Layer 6 of a small transformer language model trained on English Wikipedia (12 layers, counted from 0, width 128). Numbers have three digits each and are written without spaces.
A neuron's activation on a vector x is GELU(gate . x) times (in . x), where the dot is the dot product.

Input weights of the MLP neurons that the questions are about. A number n stands for (n - 500) times 0.0022.
n18 gate: 594339583590284412458502387319554463385287326592543485377607745508518459322632316663633386583448653710407607526349593349504459423407839438638322164175487492632468554355235592656517638553506461307499618329447606278361505501782612604448352490617393655251202438647503429339623663423402600698623600413415639650590545637586591608638661546533443528413683405241438428575393551372436362583550
n96 gate: 754368579279608409251291298450287458362590745609389255431623530392665334501480731478491457444696449647629616473455611366409301526812409264547534527659678595527690543567738686488329373469612394683360413485743583424519309594632607651447352343665399740335606383656501802301638427543569495638639317475515441471734451458464276551374431645611632563355555613316606527594654562627575274354425
n97 gate: 484334581465617864493541651442113571566590484512848601486502542618498419411336534515377604354548445382448466396495479350371603686503530481711298451526423602366454492412610283632496489629668542631193416686264301309713512575407340477489311522482650308542157239516646675456458255436474388654542285368698191450637431490600393428507537623450344326425499369553473615540462438288506539360497
n152 gate: 540496546309545334479588581665405382448538442636391433554416490331464384535416454567207476379373257200506612244298484681786611379371710175673604709543627336561282468653553335560664513228379559347520355414688518464605364462505674547697358540354638335433597379590705497559731438378537622436538355338578407506413453566530459580437623481556433267495495271401511463811472599559603490703382
n155 gate: 585530720591727501360453367494352453583630420383551668576632335561544453418430347530634421726205491417437434616388905839519656390575306421290385357533497593450690733338541314373406650528427551517102538603454573522667526379495281596424592447566556562354496596615464708559209533410602523610491613464384490501449345421557420482353492579186678509512317318491770508324511423768563745337575
n195 gate: 571318346678463457693675475575456591478528582818754340487612582397547345450437296241433496556603332491597530752288415548671482354450541449514461550595342523360539271539394391638531398592264700514454442230291452670389654647622571417563389596694517741587530628678459537731260556397466372615336538501430595534516349454587443614663574432502311490355267568372530458445619271446638468558212
n315 gate: 567606480539310593266608591431563447459525684539631566642383466420024452599587497335241731658672453595474319451519533354608536460385316243487587532553516604648306414713648504460752515313604458690580385441486473688683303384567356544510759587517592843640694628555494616603537394594406419639111630436752619513360429472608389253508584615437512470587567721646433736631488405376455295594483
n18 in: 416661365781501709469373453447402699327533327449629529209488511777368540193534579461494549518539500841532543448373481499315555407595502614609595300710539585331342664933584483604359703820504424525575608218517648623620496693650278716603371386547628608469602501433221784282644572428621368473538518481538442415570519549752699428435656467433507488250721699392406575781193402599680472530537
n96 in: 470582428253352681454884458745694722809349482430661446444466508502609575501232299524704501825545643326366669733627618623500430410469298466579449478731445279377372288506463447734642516209545470765542453757483497336493435570816640599693585556230501626531315500349529442439517652599468524518446505389447618410636470793391446505580446701414491678504500436567539660371595332869413342674583
n97 in: 481329481549399623588570399255378551638388558379588507521478675600734449284530606604369383781437475617705446567483843090544349375564604534669326727540418554513499369438677625512549715638623647525244429539223251504509510334711689568414232649420248271625373269347606740513386673470525634396465392369595319460473273400545550385731280446654454228452287475385413571296418474354512567374301
n152 in: 503566706494237099507173682538398571697534494788346514599452798521508393471483458700545477697362282375384436589377504281809234346439483490498196548609664250385482457354368464714522382594440471482520550370690565506544726454575496537475507513597662200248568482488619598549367445441395438276710407338612503274461542390463387466531395548565434444684544369592606565363397493965453273588527
n155 in: 234660540601435448310630567514740348290569530602812489693580620371635303253276560509497381653583316411538545576763317557498369586649481606621389493627526585415478469449426575699596615729713584405533527455622575393172410400456625484788709620266590591508621722443362395530520373592593587452479611433725532485417250702351754378330823332604375521623400313428372647423458649451724399620556
n195 in: 651522659597611582554458506376485593656323545511501572260709733305353418516559314657403615439675364628299651376381756450593649413503659615668419424504549598163399440420470385687554546251565538595677520384453195630529336864661557427496476376434499544400611546543664616527413438478715369345535393467302329530834524427521523473532522488587812639645367508295553421453445129365475455631634
n315 in: 400607385423333458549763595319682294332700526474809549599432379421339669638685433241494782646648511614430212369553481317429415409555589520469509805439618473271757788607420589512458260417461352355425650489599297585717468401512640380643250750652293416478569486492502306675664516768292546563563594212408653668540681568596527362488552451352563699541314286662412466359558512450433553479631

Each question shows a token from some text and the vector x that enters the MLP there. A number n stands for (n - 500) times 0.0095.

"al": 556752426480388557621519448469660411583299489562351488547398473637541437309549637284672412364406613502398499523514621520621630390642457715412650596317508576536477418643371465257643435282581407299705448284478593470476400660597618537375644556518431433457559584536573316561538366352602270397540460398371554348579537266589464599278581486593402374553496598760550590323511541442495583307584
The three highest activations, in order: n152, n18, n155

"her": 455413540407208557531471443509536370511392473754392497502356542558541431402690602282387527540377687549430508539623614449647576640612516529438592562270457496578575338409357319456463352372527530523626536297612614447380465601478591559540557526477373248522455546385587361411547235465634444605532465516457385244135564385436565496294457393352679483647510307654662477468501521390439379539718
Which neuron lights up most? n152

"ed": 368605267641731447571801465486545518580508543611411622549568497576564459419364606337525444477573443701433567529434649533577585305637577533492606592490741600519480483421534359303585390374559504625735418285501681469447379637518647489392440715543544365538378526263565647213659605723612490576471355364381384279557583414535539602423616362617523515449727554579735480488510413387467431369525
Which neuron lights up most? n96

".": 458499423429334386614475419493501506391552493677390694746325531590596659269473351474373464452627589702428455502370627380532590607455520519458637527646603260668490682530544497410510420455686376632550451352535506439358596575540571434753508634417552596392277594359706616347490437603408506623351584248310433326542456473493416539444503532616542454365687661609747632388604536534475426394537
The three highest activations, in order: n96, n315, n18

"ly": 467650372645610313607594350379389484722423466586341572610510451652530524222508452426475427525596493651464603456389678405662372501575696577472636585297591619575460282411472393412614385478553217502587304266537741465397567482531613453386439573495430468418335618448704398292392622679611430550516559454435440288508610516507481563443661306558476413444636388634477548545670374465363389336471
Which neuron lights up most? n195

"inal": 495629298520394434624520471402634414693461473568338529564469506697527481378379539346706416382373516546304552640573724517619492568679507697422717606417547499659629360554369323254515360395656370294679378380574560439417458519590686538478549609467313446423331597632390374480500465393541306550488420501304412293616576313457444469487571505598350340596581501720544586354592490420517693411627
The three highest activations, in order: n18, n155, n195

"n": 573615390499410634654598413486548463628278451524419778451483517656560383373384620392444538486237588612453719382502581547782564604602507611290508818476518498612598367399452455176511488307453531401704452410579479416391657564524705580450460554480455513375417593280419378411508484432638356446515386481439388253521497345442589558456588542384499375568612507670545610376430534454371508461476
The three highest activations, in order: n152, n155, n18

"P": 281500282510483523597510596320671536540634537660477614630534573532724415347408644247543605610346613560383594393447744493414533520610545576492500487507411437624530517517457350166532412346467611480737458401544468461267498535440331448475592581409571477479329578437530605533363431415588325506390286386437485255425430421648575606406499539555524403406780485704562666483389494494538530369540
The three highest activations, in order: n97, n155, n195

"9": 509514244572476494569388596488461570749577356689340609578502415463651485265312431440502526542604550548540539458438688396499573557660560626371552681538649375485399476216487362286565241330465359478780376259536488333432362520514428498621455591303443583441527479319648507255667465524570365563463473487372282368518495507405544482477516464481541489399718570708644487541696599439515406494512
Which neuron lights up most? n96

" b": 372505387434587350679676558565641376639647407622348667659346400513641397253455414264581635483420559612321693531220552516415418435521491704563488485503456408564393524394322520283564449368426330475529416289598553521437379672317407424512507596424423406519323560240415640332414441477515404570394439463501458399523421423499565588444588439624675542519692444692638660492363506621676460373375
Which neuron lights up most? n152

"e": 489611297410553569533709309509528495713461417555471436585491503504576578531408444439691502531366508610534724404469617514623644520729484782479555459547591458437519529535426387332632460327571468269617343267505485399363461708300632445371515609540481557498393310450512622419482432461634333474451449495295346173492535434472596540424685468516403470319525609708459610235537671371507715428510
Which neuron fires most, and how strongly? n152, at about 0.48

"\n": 349495329400549412563422491457577429499580502669550611686383484601609622338482502515576420523604522757477450582444652428453594586598447698499516509666544293510436467467605400337644480292625363649706277329586529334399576597633524405575687534387525602570293516230596502339493429586382585668388393304311481303621416496512413590469490660539571391361597564523773667462678498410500450451525
Which neuron fires most, and how strongly? n96, at about 40

" with": 364477317518347532667691426587447580537462510582439534748342460389493562369438461392447566314669468723338584508399647495450547340464583659515567447568589496548358542410406460284483218280510280352723308326596702308484495468375421293433555624460481337518435603370523675442466486618515467682425572414379497314609627457602595568532498582640561439500473513652554487356529421480550434282661
Which neuron fires most, and how strongly? n315, at about 4.7

" P": 350499373501473475672519561378743458489683569646495628627556607505806436355490619343558616647356620541327629405503803455418629574663610616456516595529493493565491560467447376240533509374475576424703427380583546414244562584435362507573630636349579495447353582356499535443451508354548353518418308422413489245420391442637521615415412507589642456505665438785553622415405599567521528388509
Which neuron lights up most? n155

"s": 387415388556485378559592502418505402668545549623282494686333583456497453391601585511343455438550474702521506582523582428442556554406621516484579720667698447450483539376377449415520399494571353416670340396546425387317358456359444362360322423503607633371297364239670559210261519490678436578362402559355376412482587630324673470448670326547477482485527576598576614249585486362541497272442
The two highest activations, in order: n97, n18

":": 358550391497410475690591442403576657368375531610400521742408566600646583418447473577537591463481561563397549486372626288461602444525404510554729543531519385327568649514356311267576359433560422438762286357596658245467420638412607511331549498339396538511331433360683414435560514430449356486462431361529352382556402509459693558330434609557558476356384606608479424316505503422547532280682
Which neuron lights up most? n152

" and": 359463253506479398619822485572559570403462543633665664779362430398497475485493396480439545376669598636210559549415649526404395536431627563411590541455618551563392568499523398215551393318436279412780319386575645407518470513430513266460605669493524477312464550383675592371485444608554437590420638373509594372570535436552545460552418521503445535539483630711581551434504381573490396445594
Which neuron fires most, and how strongly? n315, at about 60

"r": 384483362491456557565468295622577485325379495738510655655501545446668446251482411466644567443122421503507573553459688359476495674479478587222563662388371487518515402535261481344597452386591507338700460404556487600191430564472425570379613458437512439363388704296399302510479337554594515736419431498466388427556447451503566580514591592434417454685629340613608581483443503573647499327561
Which neuron fires most, and how strongly? n155, at about 11

" in": 343624413502365509724583465710572403536481502586360489682348459542514390300426504445422592389453593672323755491493668327393769578513452593316741558564364491529489407405448444411464301509431269591698290311621650336313543553421508262431547606471532328453462488343593472431382550344538565695304452478460509313581472381478563533479445378508668439519571531613607587462553515478509482373681
The two highest activations, in order: n315, n195